Layer 3 of a small transformer language model trained on English Wikipedia (11 layers, counted from 0, width 96).
A neuron adds its activation times its output weights to the MLP's output. To switch it off is to set its activation to zero at one token and run the rest of the model.
A neuron's activation on a vector x is GELU(gate . x) times (in . x), where the dot is the dot product.

Input weights of the MLP neurons that the questions are about. A number n stands for (n - 500) times 0.00078.
n12 gate: 537 469 395 441 685 420 307 408 423 491 331 585 707 676 377 609 603 293 331 196 464 640 857 717 496 576 336 505 869 633 540 644 366 568 382 487 576 433 232 584 579 531 235 713 514 431 670 660 325 530 758 504 539 648 802 382 416 612 399 460 404 573 570 376 634 463 487 341 568 603 425 576 578 526 599 238 619 509 306 509 608 849 289 643 463 608 201 423 320 540 482 429 349 416 434 675
n32 gate: 278 422 444 247 595 181 598 548 368 452 373 496 458 492 644 550 656 407 407 655 579 564 440 297 532 303 512 624 631 520 553 475 709 353 644 624 447 504 697 622 480 795 540 363 471 631 284 614 439 730 417 476 583 340 699 577 322 488 600 631 538 520 332 554 410 559 320 583 616 226 589 410 458 436 484 372 508 605 323 582 500 687 422 700 799 797 628 438 558 629 425 801 472 634 427 422
n44 gate: 505 207 586 670 551 467 465 470 370 556 637 429 464 753 119 492 438 513 588 531 428 513 678 523 693 611 395 473 589 496 164 425 597 353 496 483 231 349 439 487 509 569 599 449 514 496 440 479 491 500 245 308 671 491 548 272 474 416 310 664 373 445 465 188 195 658 517 262 513 796 487 421 509 410 345 461 269 570 572 430 466 563 146 443 586 580 429 795 811 130 613 518 483 649 596 571
n68 gate: 457 534 360 530 390 205 232 720 456 743 738 462 421 780 583 353 445 433 378 293 642 587 513 347 500 577 278 573 488 416 592 781 356 697 442 379 568 709 700 572 421 512 372 557 318 652 471 533 466 508 435 563 623 373 466 492 685 691 619 406 638 403 620 478 687 457 557 504 517 233 655 500 530 372 163 562 605 483 692 686 484 500 534 394 644 453 320 470 479 274 682 441 550 409 122 658
n77 gate: 595 470 209 598 326 753 622 537 324 614 557 255 357 711 656 413 441 508 554 513 675 463 446 444 287 559 504 453 438 721 300 555 508 488 607 600 412 707 694 391 488 594 704 560 311 582 574 670 765 439 516 608 573 235 733 536 687 756 386 348 567 520 862 664 437 457 657 605 551 538 483 471 724 516 158 467 284 305 338 454 504 580 424 466 483 441 470 509 732 388 552 471 442 496 338 394
n86 gate: 472 572 522 591 439 525 437 434 816 207 631 495 468 212 773 559 473 310 754 500 286 342 513 222 339 649 642 159 405 585 593 599 455 479 438 590 536 523 390 513 544 557 439 359 500 426 478 743 243 500 608 518 717 361 389 741 753 451 555 414 467 470 606 316 576 463 775 535 555 356 682 379 237 469 514 267 675 567 439 482 161 615 369 842 495 563 273 505 550 318 799 545 455 567 567 536
n100 gate: 596 486 377 349 649 557 537 330 678 545 360 631 553 334 450 294 528 477 588 551 495 705 454 582 375 514 680 155 804 296 186 570 580 571 614 367 565 462 64 449 408 546 559 455 438 414 692 288 612 740 406 426 744 561 370 522 301 439 544 500 226 469 267 553 364 835 263 523 694 337 624 603 658 377 378 523 558 791 392 491 216 709 359 720 692 491 391 453 538 560 691 602 255 688 421 533
n134 gate: 376 477 522 300 483 390 459 293 491 753 631 762 579 602 632 285 410 407 491 796 527 333 628 333 692 699 584 736 529 848 522 342 595 645 469 466 361 283 266 598 173 675 544 586 688 766 614 418 450 587 500 535 461 680 683 606 384 469 652 459 634 427 403 564 617 445 431 652 637 293 487 693 371 605 500 478 348 491 335 419 582 821 356 504 421 210 582 573 834 451 633 330 709 559 473 333
n154 gate: 400 280 370 315 466 358 589 640 517 413 431 576 656 548 282 538 491 671 447 322 387 457 579 449 26 692 403 441 406 566 482 715 295 339 513 356 460 469 513 496 509 478 275 474 427 569 374 702 848 539 419 408 435 455 575 542 359 237 671 513 529 321 727 473 446 742 798 397 590 625 623 803 614 622 581 474 560 689 534 229 500 805 437 406 812 491 383 739 496 636 468 487 694 596 535 258
n229 gate: 735 354 661 753 322 228 325 324 752 345 427 435 284 599 666 467 806 337 490 470 819 593 402 320 292 791 505 349 578 639 574 625 375 401 495 709 685 279 525 579 343 627 476 386 408 776 637 346 260 839 442 584 572 600 450 411 708 844 739 751 337 662 622 541 625 807 543 394 566 155 510 200 644 617 455 529 418 490 486 390 510 567 194 615 269 500 262 429 711 382 352 450 396 514 520 605
n12 in: 509 632 331 521 675 655 576 322 637 422 561 267 561 421 661 563 343 488 525 310 680 298 596 382 403 428 458 299 356 714 383 411 517 524 372 500 720 487 654 643 704 727 488 456 190 377 636 361 364 529 622 800 418 597 496 691 592 399 738 245 657 496 591 803 360 284 371 406 406 331 458 483 726 562 330 591 413 538 476 567 480 295 419 580 652 581 338 440 657 454 474 652 638 433 274 674
n32 in: 385 487 263 720 579 549 478 794 785 572 382 426 513 509 589 305 613 663 285 431 214 513 380 442 444 705 479 544 472 547 444 548 326 591 296 715 734 596 359 621 235 424 665 719 407 222 669 383 435 353 350 436 273 309 509 520 775 626 642 539 637 318 559 571 513 593 512 433 557 418 457 470 291 525 478 368 420 470 617 236 483 417 478 166 558 338 447 456 269 380 496 448 801 476 479 661
n44 in: 465 504 630 413 367 666 586 487 439 880 446 194 664 335 639 468 703 623 632 526 526 286 453 797 406 625 611 530 464 521 428 383 539 418 361 631 431 526 449 538 500 492 538 623 325 354 580 608 250 429 603 623 645 414 666 637 428 302 508 349 580 521 214 641 500 77 348 351 448 367 479 281 390 793 535 492 443 555 363 551 799 582 340 784 288 509 535 557 439 631 394 727 474 540 411 366
n68 in: 468 589 457 607 283 268 482 370 513 376 534 611 350 913 504 339 673 556 539 333 500 749 613 382 439 580 517 482 666 206 744 319 743 609 504 303 526 522 556 325 426 556 461 80 693 624 689 619 575 594 521 352 602 425 491 367 435 328 405 327 455 597 556 423 443 446 483 551 549 394 535 588 473 354 411 685 464 809 538 698 543 517 460 615 604 402 286 567 886 800 450 390 255 603 483 549
n77 in: 477 478 604 432 299 487 473 147 733 267 410 487 610 627 474 483 437 426 482 669 270 565 421 775 491 299 315 585 467 628 412 616 438 605 504 580 411 357 347 284 552 539 171 224 323 591 444 285 580 681 671 662 573 375 584 596 597 673 437 594 661 445 557 623 331 700 657 740 599 513 627 216 400 699 513 635 363 465 393 354 637 132 433 785 477 352 536 455 397 706 705 354 579 600 540 580
n86 in: 392 538 352 650 634 512 712 670 508 734 426 169 661 412 157 547 827 396 517 605 376 727 621 443 785 360 533 568 492 630 396 356 411 544 355 620 470 292 583 555 650 372 553 262 621 434 607 365 589 377 565 529 373 424 508 536 458 778 595 627 496 625 508 656 589 435 383 358 196 614 521 411 396 463 428 814 322 538 704 698 622 416 424 382 417 457 423 607 768 387 569 555 592 468 437 347
n100 in: 123 595 254 422 322 369 550 681 676 482 618 477 370 438 381 323 468 473 697 469 450 417 358 500 415 523 540 473 574 469 665 355 432 684 628 676 550 355 473 249 292 447 75 388 716 483 500 543 441 583 613 300 818 536 339 593 839 612 420 333 466 367 624 352 131 675 513 287 386 649 624 649 542 456 600 319 606 398 352 496 557 560 514 491 495 241 309 422 572 491 758 401 496 546 554 174
n134 in: 419 328 616 424 635 665 548 530 400 410 504 526 414 556 784 545 765 348 252 601 447 761 465 378 443 610 526 718 387 413 548 376 614 842 689 308 412 526 595 465 388 809 436 429 590 875 603 598 681 560 652 444 627 408 483 533 548 434 488 447 512 471 478 397 636 617 416 318 834 882 686 579 441 449 513 427 694 422 525 566 704 429 659 482 681 478 704 420 204 513 680 417 787 607 618 549
n154 in: 463 577 147 488 701 712 448 567 565 738 551 492 587 623 543 523 484 437 352 191 402 704 357 612 520 367 639 549 603 552 444 427 532 550 532 557 351 492 378 512 247 371 520 535 803 352 535 349 544 508 515 524 418 496 408 266 289 516 376 617 369 308 394 471 709 405 458 628 733 528 508 596 376 543 536 508 612 671 426 336 504 599 351 645 409 358 227 704 718 595 158 536 476 621 428 544
n229 in: 785 405 601 452 117 616 438 621 275 551 546 932 256 439 458 478 462 430 599 335 433 689 570 344 538 129 505 643 431 528 341 315 481 518 519 343 211 538 477 712 691 181 238 617 341 463 375 724 694 486 305 243 541 633 570 393 481 349 407 395 689 328 477 447 566 476 590 559 740 301 528 386 437 657 357 602 597 645 459 495 381 460 619 434 515 471 639 337 191 575 597 608 692 606 439 77

Output weights of the MLP neurons that the questions are about. A number n stands for (n - 500) times 0.00095.
n12: 502 530 525 500 472 208 541 714 598 491 476 517 646 472 615 481 605 544 437 381 457 439 581 468 587 636 565 571 607 690 625 695 506 418 412 537 598 452 380 550 403 564 516 469 584 368 700 644 627 631 579 529 598 499 584 341 525 473 423 484 572 483 529 378 655 415 530 365 540 516 454 527 403 476 609 516 507 430 421 489 549 975 481 462 537 442 352 400 365 359 357 442 397 493 507 473
n32: 537 476 527 440 585 141 582 494 444 424 597 496 403 367 552 711 458 463 502 527 640 638 613 521 656 384 565 587 617 388 625 446 736 377 528 469 438 604 596 502 479 618 447 581 517 501 344 721 450 774 675 441 413 562 636 425 461 534 342 530 511 525 364 568 564 399 480 601 562 483 632 519 647 435 549 628 471 503 527 650 563 744 459 608 413 515 601 561 567 463 531 471 316 380 515 463
n44: 598 336 467 470 479 212 470 597 525 517 596 477 531 403 309 386 344 322 577 666 424 409 587 477 373 560 525 515 558 318 483 592 315 390 589 524 413 534 638 510 543 540 559 510 501 613 442 453 681 523 461 449 584 301 470 350 504 576 468 535 417 597 479 455 416 730 438 712 489 592 475 425 727 544 442 450 361 450 465 313 333 303 642 399 642 617 456 581 681 475 556 389 486 536 487 575
n68: 424 529 426 548 507 493 721 422 620 231 499 500 615 409 609 568 592 580 445 535 454 457 666 601 586 453 590 477 487 441 464 273 493 360 589 672 491 300 636 377 516 383 416 418 497 379 494 660 591 375 329 412 623 553 409 636 323 465 413 453 421 501 426 533 252 516 531 509 692 634 456 502 458 382 708 571 422 401 593 409 458 544 500 554 382 467 433 412 551 692 538 565 535 615 635 446
n77: 338 415 271 526 511 500 581 476 445 370 476 602 500 530 593 476 411 564 543 513 463 594 367 555 651 564 342 596 627 625 721 460 574 316 498 422 411 530 401 455 488 591 433 386 576 504 478 477 685 577 563 553 350 491 599 359 666 561 532 600 481 643 438 550 157 584 489 504 546 557 577 277 469 465 519 555 582 429 512 430 353 380 471 614 429 410 299 548 475 418 372 339 535 687 547 646
n86: 462 401 428 436 545 421 550 415 444 564 447 387 481 448 458 405 470 416 375 603 513 571 464 656 559 301 520 400 467 464 521 483 581 548 311 516 736 544 484 530 652 341 381 553 424 308 418 469 353 409 413 436 471 428 449 481 507 378 545 540 399 404 610 440 629 420 486 557 461 601 563 385 294 229 531 486 406 349 475 607 565 602 528 728 607 554 276 393 514 515 681 343 289 763 458 447
n100: 666 549 453 564 619 638 438 362 430 454 364 509 598 625 470 531 426 480 438 500 616 570 601 740 433 430 405 485 337 479 441 526 585 393 583 321 481 543 678 546 553 484 621 418 408 626 436 398 406 457 417 572 461 362 695 441 416 525 394 489 438 522 534 672 797 343 596 583 549 335 372 439 670 494 369 459 362 500 684 436 630 576 611 661 445 662 611 533 492 447 390 636 499 410 401 618
n134: 592 756 489 666 525 609 587 492 569 528 565 381 577 561 532 561 561 432 456 428 457 631 490 710 480 289 390 294 470 314 502 433 325 299 516 418 580 565 723 420 549 332 594 522 405 382 416 661 469 557 417 491 541 416 517 552 622 497 628 494 388 479 583 495 377 665 567 516 309 621 467 580 546 468 503 578 664 543 676 491 370 371 476 620 431 713 425 541 428 446 297 743 394 650 486 657
n154: 690 389 594 627 489 579 564 411 579 518 476 416 573 467 573 675 555 525 603 510 388 399 406 511 600 314 562 345 482 539 474 469 561 735 471 624 461 458 508 487 674 575 542 402 611 516 457 379 497 605 350 622 360 473 530 541 492 590 679 417 545 479 489 405 237 453 519 312 318 412 533 475 424 616 451 627 409 593 471 543 422 419 509 472 545 547 638 453 310 491 485 638 557 335 442 698
n229: 375 397 539 541 401 349 636 458 478 547 463 482 540 525 457 731 521 709 504 540 397 482 693 628 564 502 587 422 350 563 473 439 528 347 301 562 455 731 423 744 523 476 558 407 649 649 525 438 502 575 374 440 554 476 437 603 601 568 710 582 469 381 498 614 438 487 322 841 465 483 454 371 584 620 279 511 608 394 528 425 441 479 748 474 482 487 476 523 455 515 550 601 382 612 434 514

Each question names a token from some text and the token that comes next. It shows the vector x that enters the MLP there. A number n stands for (n - 500) times 0.0052.

Then comes g, the gradient of the next token's log-probability with respect to the MLP's output, scaled to length 1. A neuron's effect is roughly proportional to its activation times (output weights . g). A number n stands for (n - 500) times 0.00093.

"ig", then "ome "
x: 378 402 487 339 515 463 612 474 449 477 558 547 567 693 525 735 640 537 411 501 229 537 546 423 649 432 489 412 468 474 626 548 444 419 577 196 523 336 515 748 562 520 608 162 500 645 593 749 588 307 417 487 406 289 528 296 521 327 758 446 574 518 628 541 620 366 376 527 470 644 673 485 398 484 581 585 522 355 484 598 573 623 468 478 465 468 515 419 484 651 503 388 330 340 483 596
g: 450 492 516 634 650 534 592 769 540 443 500 414 278 516 418 605 455 523 481 474 469 230 607 626 410 721 508 610 580 533 347 340 438 557 470 198 334 595 611 536 321 405 536 593 512 475 601 248 543 399 423 461 473 630 606 430 579 476 400 542 559 438 657 577 578 535 446 522 687 437 372 420 322 594 544 409 391 382 714 333 606 462 502 573 548 523 471 446 502 577 375 547 483 302 661 498
Which two neurons, each switched off alone, lower its probability most, in order? n32, n100

"-", then "law"
x: 424 602 490 303 837 436 542 298 603 428 440 375 698 296 515 697 555 593 614 599 468 418 654 494 487 450 445 288 598 437 444 460 487 570 756 572 606 713 335 654 423 549 486 492 473 422 583 526 330 649 449 509 463 600 784 474 606 458 316 438 551 543 529 337 449 473 288 533 661 291 525 460 642 524 682 428 597 605 631 536 338 454 596 520 564 578 412 453 299 683 578 666 478 339 367 371
g: 488 558 693 587 655 543 584 585 454 618 422 493 558 639 600 588 382 678 456 604 410 541 255 439 444 539 622 611 700 470 552 367 445 440 481 329 611 601 588 514 462 649 392 589 783 520 548 445 650 342 416 590 386 565 596 347 746 494 465 369 639 538 379 398 503 604 341 781 605 393 580 512 298 460 622 522 578 493 457 389 525 611 460 579 566 463 574 429 545 576 296 467 448 398 626 595
Which two neurons, each switched off alone, lower its probability most, in order? n12, n86

"of ", then "4"
x: 450 425 520 364 383 742 416 602 458 566 547 285 579 217 378 461 368 502 612 399 666 579 382 447 411 476 503 564 592 362 535 542 402 505 688 379 338 407 677 477 406 698 455 613 424 391 535 528 484 630 488 468 527 415 380 341 571 401 151 457 695 529 466 394 277 480 181 475 508 605 472 437 515 508 509 529 441 731 389 522 520 336 618 552 576 519 632 556 484 633 386 484 567 375 500 337
g: 319 436 353 668 663 361 438 692 498 688 571 404 489 453 581 544 581 539 631 566 470 540 716 681 511 427 504 629 532 537 484 614 526 458 557 454 367 387 600 582 431 495 647 676 672 386 487 524 526 591 403 623 699 568 536 548 335 387 520 483 432 442 452 682 563 488 369 549 461 609 523 370 619 475 471 573 310 359 518 309 715 482 572 526 650 471 489 488 557 313 711 636 638 707 380 326
Switching off which neuron hurts the next token most? n44

"on", then "ing "
x: 587 374 564 409 622 485 584 443 450 672 606 262 539 621 551 677 549 646 439 557 268 546 551 501 558 457 599 682 476 397 570 587 473 533 440 299 352 309 373 493 588 595 535 599 609 575 635 768 432 578 482 320 497 312 546 525 708 363 352 480 632 465 496 643 400 555 414 414 695 243 352 503 500 796 668 433 566 435 672 437 582 533 458 293 580 335 367 619 536 639 492 598 552 240 554 448
g: 641 397 411 309 530 493 411 529 528 578 544 601 192 413 552 535 825 339 435 367 548 371 496 519 528 490 394 305 441 356 496 531 421 409 450 520 579 479 492 519 587 588 502 514 482 596 585 630 437 265 453 385 335 467 554 604 562 510 470 482 340 591 418 576 474 496 426 562 483 641 309 720 395 417 574 649 511 414 556 586 326 716 477 541 391 724 278 586 625 579 393 477 351 634 450 441
Switching off which neuron hurts the next token most? n134

"allow ", then "their "
x: 620 523 422 594 494 539 350 401 407 438 471 427 580 633 444 418 458 620 330 373 386 629 726 458 484 623 637 535 726 276 364 590 429 479 671 540 423 518 619 466 636 684 546 545 503 519 719 423 412 601 287 463 645 533 494 330 457 532 222 584 535 602 652 668 302 552 344 382 495 313 510 459 451 423 674 476 522 389 438 669 462 475 389 315 489 500 632 687 560 575 701 456 347 534 533 708
g: 553 349 525 528 425 425 410 505 439 472 503 312 425 466 690 508 683 316 561 570 477 390 498 546 722 630 704 559 466 539 636 430 282 495 541 288 652 534 388 439 443 388 318 691 467 492 649 452 466 411 399 543 644 550 459 555 543 577 440 427 411 337 460 442 354 725 369 384 480 647 534 534 488 541 547 370 461 440 362 473 459 499 632 292 395 532 725 452 630 728 565 433 496 420 299 345
Switching off which neuron hurts the next token most? n100

"0 ", then "these "
x: 785 532 522 372 638 490 656 455 588 498 514 667 542 421 439 536 547 636 604 480 513 578 370 337 556 584 563 381 516 432 472 634 615 615 273 342 461 377 366 614 482 403 643 382 533 294 449 530 855 344 368 527 447 446 315 432 619 459 424 542 535 572 496 252 434 488 306 425 662 344 632 585 250 472 861 378 646 608 320 512 390 523 279 363 591 460 575 564 508 562 485 476 449 523 490 515
g: 452 478 641 670 352 410 522 582 293 299 417 482 412 552 426 451 379 614 264 707 493 657 234 598 560 381 593 391 284 490 617 459 469 452 719 529 502 563 552 572 544 616 540 377 509 634 665 711 673 624 367 332 569 387 438 572 667 364 466 374 447 559 422 270 439 552 396 504 473 491 627 524 501 468 524 476 654 530 443 594 552 409 498 479 334 644 565 484 337 537 608 492 453 551 578 419
Switching off which neuron hurts the next token most? n100

"iy", then "ū"
x: 601 437 502 314 328 325 573 461 396 284 422 611 442 637 536 598 672 479 269 414 430 411 446 345 569 381 512 761 460 411 458 564 305 506 746 471 446 329 594 496 449 531 582 464 654 629 434 600 512 321 563 426 416 285 387 390 547 558 749 557 628 647 546 470 762 467 479 566 581 553 718 487 488 459 487 643 610 383 270 508 623 462 550 469 577 404 573 354 575 544 470 347 380 441 238 513
g: 480 434 315 458 307 468 525 486 408 442 535 569 518 507 327 623 465 397 259 471 643 501 554 480 591 608 517 349 469 501 385 631 641 657 498 453 467 534 782 532 349 461 622 444 497 471 707 544 610 423 395 357 365 511 264 482 385 620 383 616 355 317 461 367 409 401 583 440 448 627 539 461 490 635 278 573 473 585 410 578 493 384 736 544 515 483 591 639 589 543 467 685 278 640 567 394
Switching off which neuron hurts the next token most? n68

"ō", then ". "
x: 444 315 523 495 608 327 616 265 380 497 458 466 569 514 484 660 480 460 335 552 502 560 615 468 543 416 459 428 508 402 559 533 599 537 603 455 522 707 307 641 537 547 470 437 509 553 677 529 737 306 302 471 228 250 634 357 579 508 526 218 662 320 381 618 590 489 487 520 569 500 838 352 459 606 276 602 671 359 469 614 616 582 638 504 486 393 635 514 460 582 630 490 460 396 511 688
g: 434 511 463 765 595 453 542 564 588 415 286 268 419 411 414 579 457 715 591 527 624 499 392 746 506 444 558 490 600 436 578 578 501 551 457 577 367 489 488 353 406 308 179 429 534 412 378 467 665 381 436 734 511 424 409 467 340 459 460 366 527 488 547 423 321 691 656 484 564 482 712 387 663 439 515 337 522 403 528 357 384 608 467 340 556 544 478 565 443 430 497 506 559 557 604 611
Switching off which neuron hurts the next token most? n68

"4 ", then "|"
x: 512 630 621 384 342 441 478 525 686 415 472 324 429 640 367 666 275 619 703 291 494 673 633 495 539 499 536 585 591 224 641 565 437 333 401 526 536 616 622 443 421 435 473 503 500 552 533 312 670 398 572 490 576 516 407 504 736 621 257 312 423 697 464 419 535 574 406 553 565 48 712 527 442 444 655 542 650 468 517 496 416 448 516 306 506 489 448 596 555 647 507 532 666 400 506 428
g: 350 569 514 634 467 469 599 369 320 326 429 529 371 432 692 561 603 587 475 561 412 316 606 722 339 503 641 498 508 418 511 465 435 496 340 455 443 444 409 490 739 366 347 453 520 376 585 246 705 347 487 453 577 659 664 526 332 651 505 615 428 480 500 380 447 637 475 540 575 596 358 555 464 481 504 612 559 534 533 369 491 447 766 486 458 421 398 496 644 703 433 286 353 553 487 505
Switching off which neuron hurts the next token most? n68

"ly ", then "direction "
x: 341 487 359 487 685 306 598 297 570 463 391 655 390 686 537 544 492 521 577 646 541 537 628 569 644 719 554 409 675 432 508 473 576 505 555 511 533 308 476 721 312 674 534 486 615 472 601 571 690 624 484 411 548 421 562 391 451 464 260 402 599 521 482 435 303 417 325 476 622 533 456 471 329 51 513 386 571 786 500 564 438 575 614 552 257 515 468 554 539 613 665 511 458 436 514 615
g: 366 517 444 274 506 711 642 403 463 337 631 427 647 481 371 616 483 427 427 479 453 634 420 375 754 480 602 545 565 416 312 446 671 609 340 502 507 559 395 464 410 714 328 531 501 511 551 461 454 493 427 478 542 360 665 770 508 474 591 397 444 449 331 358 442 473 437 462 509 438 567 445 482 441 571 544 728 362 488 567 305 602 507 437 637 457 495 422 547 372 321 692 507 452 775 477
Switching off which neuron hurts the next token most? n44

"\n\n", then "Japanese "
x: 587 369 336 423 562 653 520 585 463 602 507 334 751 401 527 669 284 614 728 433 465 463 391 306 357 348 585 263 410 344 531 496 404 606 430 603 501 452 411 643 344 459 477 463 395 409 518 393 479 557 393 438 385 452 380 427 371 614 511 398 528 388 730 538 255 442 420 650 577 459 806 575 424 482 628 404 523 768 479 537 643 478 440 595 477 399 406 702 467 761 412 410 540 404 520 345
g: 433 504 661 654 358 413 592 280 571 772 574 473 499 443 597 413 440 313 641 402 437 412 521 410 736 346 621 486 616 507 457 417 494 460 400 658 595 590 490 214 506 349 514 478 595 406 562 403 571 580 557 414 566 538 632 517 569 396 523 368 651 558 600 641 456 604 484 397 559 476 542 606 242 443 495 570 407 471 394 557 478 606 358 682 382 383 564 370 558 558 750 436 617 486 294 496
Switching off which neuron hurts the next token most? n154

"over ", then "by "
x: 479 457 751 144 607 606 541 563 493 489 679 369 451 692 320 490 471 558 492 372 557 644 603 360 466 544 599 656 505 370 360 726 545 436 530 377 562 265 654 454 397 659 445 567 432 520 526 438 464 626 439 432 606 329 569 313 436 579 160 566 641 621 375 491 287 586 521 486 502 448 493 426 586 655 673 466 384 568 494 456 539 496 501 358 810 494 380 720 557 518 678 557 435 382 576 360
g: 576 611 529 490 542 386 600 382 687 500 694 560 730 534 362 684 398 525 334 595 415 627 632 506 402 554 531 656 602 522 543 612 563 440 293 595 657 454 299 424 506 270 595 514 247 619 502 661 530 501 516 235 452 525 475 572 502 559 478 432 384 540 681 615 595 626 580 445 650 317 333 466 482 451 568 485 399 518 435 659 308 642 521 475 500 578 542 519 320 567 572 309 455 484 512 545
Switching off which neuron hurts the next token most? n154

"ast ", then "Execu"
x: 388 482 598 354 580 502 606 549 520 500 487 453 493 482 559 623 401 540 347 324 455 521 478 327 502 489 666 565 492 366 237 518 642 572 476 455 275 447 308 425 423 592 571 595 676 558 497 637 476 548 584 495 401 411 468 429 336 313 280 327 465 632 282 478 456 533 486 490 714 557 572 478 514 338 716 489 560 722 489 419 546 658 310 251 698 520 451 392 713 679 560 595 535 376 743 535
g: 736 622 497 599 513 558 482 682 403 515 459 416 412 659 422 444 523 577 488 637 575 424 407 648 369 383 671 426 518 592 492 521 302 519 727 709 373 600 669 515 435 436 319 508 433 521 475 380 578 321 439 698 574 657 482 458 425 524 503 579 582 405 630 614 411 700 609 438 513 424 418 546 624 563 415 556 448 495 515 388 626 566 494 564 327 202 394 297 301 588 679 481 543 544 588 561
Switching off which neuron hurts the next token most? n32

"novel", then "ist "
x: 589 620 551 300 458 650 625 559 520 660 721 516 591 558 593 669 383 564 542 495 384 416 371 436 554 428 560 441 633 701 526 573 513 490 446 373 573 632 418 517 524 307 565 648 391 370 650 490 585 458 464 553 553 562 720 391 467 408 333 307 779 383 517 522 384 502 549 595 462 149 522 419 521 570 500 531 342 372 245 478 563 545 411 521 637 215 423 463 671 460 214 331 478 343 460 529
g: 477 510 594 507 545 534 444 623 526 464 358 452 602 530 435 466 666 519 534 491 371 539 314 650 526 429 495 591 490 569 601 575 436 437 833 398 564 581 532 539 396 506 427 430 293 470 267 595 417 369 688 473 646 554 577 643 600 479 558 667 624 426 733 614 371 619 531 643 636 416 594 659 312 578 475 539 574 353 446 428 613 619 496 557 303 410 508 413 578 273 514 565 260 649 629 515
Which neuron, switched off, raises the next token's probability most? n134

"T", then "sun"
x: 662 665 572 676 545 640 536 369 399 465 545 385 568 519 569 618 404 608 375 433 740 528 402 347 448 584 556 526 477 388 636 460 521 446 579 325 414 589 740 678 474 496 493 430 445 286 626 506 534 380 515 720 510 365 423 498 541 549 280 374 631 430 420 510 875 401 475 490 442 265 441 461 677 416 356 527 591 574 425 430 523 311 650 453 320 617 546 414 506 609 431 643 542 440 413 564
g: 507 540 711 485 416 489 529 488 646 550 480 636 692 682 551 403 371 548 364 496 641 735 558 525 409 456 132 500 422 512 377 633 643 503 385 512 367 454 560 569 560 403 544 603 625 453 642 479 499 441 332 500 440 509 532 542 571 611 527 590 661 401 735 485 433 588 567 588 597 499 632 580 298 536 465 475 571 393 557 796 725 398 639 549 475 458 633 382 369 393 554 575 431 458 653 468
Switching off which neuron hurts the next token most? n77

"the ", then "final"
x: 449 498 545 497 546 931 600 338 541 533 371 426 489 479 548 409 316 607 528 374 627 487 276 423 494 408 518 497 488 411 472 529 554 628 630 401 480 575 542 585 578 695 506 504 498 542 750 399 399 428 535 416 400 409 472 455 632 591 512 553 592 567 494 520 371 509 391 408 520 498 536 401 529 392 460 534 616 655 471 555 566 238 516 740 456 530 451 631 684 712 547 533 297 387 421 609
g: 400 311 745 568 420 477 419 337 364 447 379 457 465 563 437 617 396 535 542 463 411 414 553 654 502 470 564 537 606 328 648 373 428 625 467 523 729 543 453 503 557 570 511 361 294 508 603 581 507 440 715 512 533 399 368 513 424 594 621 437 398 682 720 380 510 712 408 471 507 732 575 363 475 472 476 379 517 486 418 461 530 477 660 348 561 307 499 251 354 406 435 653 477 564 594 691
Switching off which neuron hurts the next token most? n100

"li", then "ery "
x: 397 614 586 383 502 288 740 410 558 392 639 543 489 626 676 598 366 415 352 485 332 493 654 616 477 557 552 568 603 403 647 493 478 447 379 479 469 728 444 619 511 642 519 426 416 745 367 421 537 281 738 438 457 641 603 227 487 506 579 755 630 471 610 470 624 606 652 460 532 472 616 455 346 528 692 421 346 307 604 264 463 542 446 483 398 724 503 418 546 635 435 427 573 395 446 419
g: 413 518 338 576 255 370 672 551 455 398 392 454 397 509 752 437 636 617 520 409 548 474 549 369 349 441 696 550 611 609 409 557 532 493 381 662 634 416 573 314 265 545 519 493 487 298 667 477 528 689 527 502 500 594 498 482 644 416 324 648 435 643 534 557 458 393 572 491 366 433 617 467 458 511 655 423 428 490 637 360 433 502 505 474 338 561 411 310 366 727 380 513 504 509 364 316
Which neuron, switched off, raises the next token's probability most? n12

"via ", then "| "
x: 457 378 614 575 347 411 521 515 498 467 328 405 378 443 414 469 601 598 428 494 465 656 608 199 429 558 538 384 749 496 411 398 702 580 631 441 483 355 659 502 515 527 516 453 554 640 333 389 608 464 581 440 395 526 487 255 400 716 268 667 742 492 480 339 338 546 515 296 473 595 735 465 529 503 621 465 694 674 388 516 357 549 671 403 557 563 614 362 476 391 371 680 587 404 464 544
g: 530 529 597 701 461 546 428 740 509 321 357 424 408 359 406 546 592 487 304 549 463 532 572 623 466 550 558 398 579 337 549 510 313 555 375 539 536 468 641 641 420 416 565 386 624 586 602 681 520 333 390 578 361 344 471 356 573 287 355 675 664 497 693 437 397 437 486 620 512 399 557 675 499 522 478 467 439 524 411 438 403 461 424 233 681 295 565 430 472 272 446 551 561 501 383 492
Which neuron, switched off, raises the next token's probability most? n44

"y", then "oshi "
x: 586 481 389 399 525 226 500 263 399 446 397 780 393 720 444 643 743 428 346 485 379 529 487 274 513 507 478 563 395 372 502 351 367 577 749 508 495 273 670 584 335 553 517 351 447 577 449 602 795 487 455 361 478 513 509 313 506 647 647 424 624 535 503 515 715 486 432 569 609 367 768 362 499 635 339 586 647 461 559 420 569 591 565 504 502 498 596 584 585 460 472 525 508 417 523 494
g: 420 613 611 431 321 567 631 632 459 446 634 501 402 582 475 530 450 534 314 502 341 508 523 579 684 432 514 262 472 483 238 301 452 558 341 452 512 398 663 356 363 430 497 289 646 418 640 471 565 370 427 602 610 361 546 514 682 543 529 602 573 549 592 307 346 559 473 512 627 389 491 525 295 530 486 468 635 424 344 313 517 515 568 326 375 448 539 655 506 378 503 523 293 514 437 671
Switching off which neuron hurts the next token most? n229

"on ", then "aggreg"
x: 443 337 467 452 362 659 632 499 537 511 588 409 553 569 491 471 466 653 637 295 569 558 620 435 589 493 559 565 618 339 417 618 413 544 509 415 355 448 521 386 637 632 492 767 388 546 601 510 221 480 528 458 490 370 483 301 539 736 180 360 641 587 418 596 300 465 491 326 628 485 476 498 423 513 650 441 705 679 514 357 543 353 610 536 621 518 611 603 515 552 266 656 631 383 466 391
g: 522 540 729 627 650 529 558 441 457 560 628 464 523 468 484 604 553 628 469 343 370 607 515 410 426 501 549 622 498 449 745 426 241 482 454 640 441 567 618 562 498 537 496 411 464 385 500 448 472 510 681 694 477 499 542 693 659 748 631 787 470 439 646 681 414 546 600 525 572 466 340 389 411 499 416 483 734 379 640 624 553 663 576 522 520 539 659 455 325 396 612 304 554 537 456 458
Which neuron, switched off, raises the next token's probability most? n44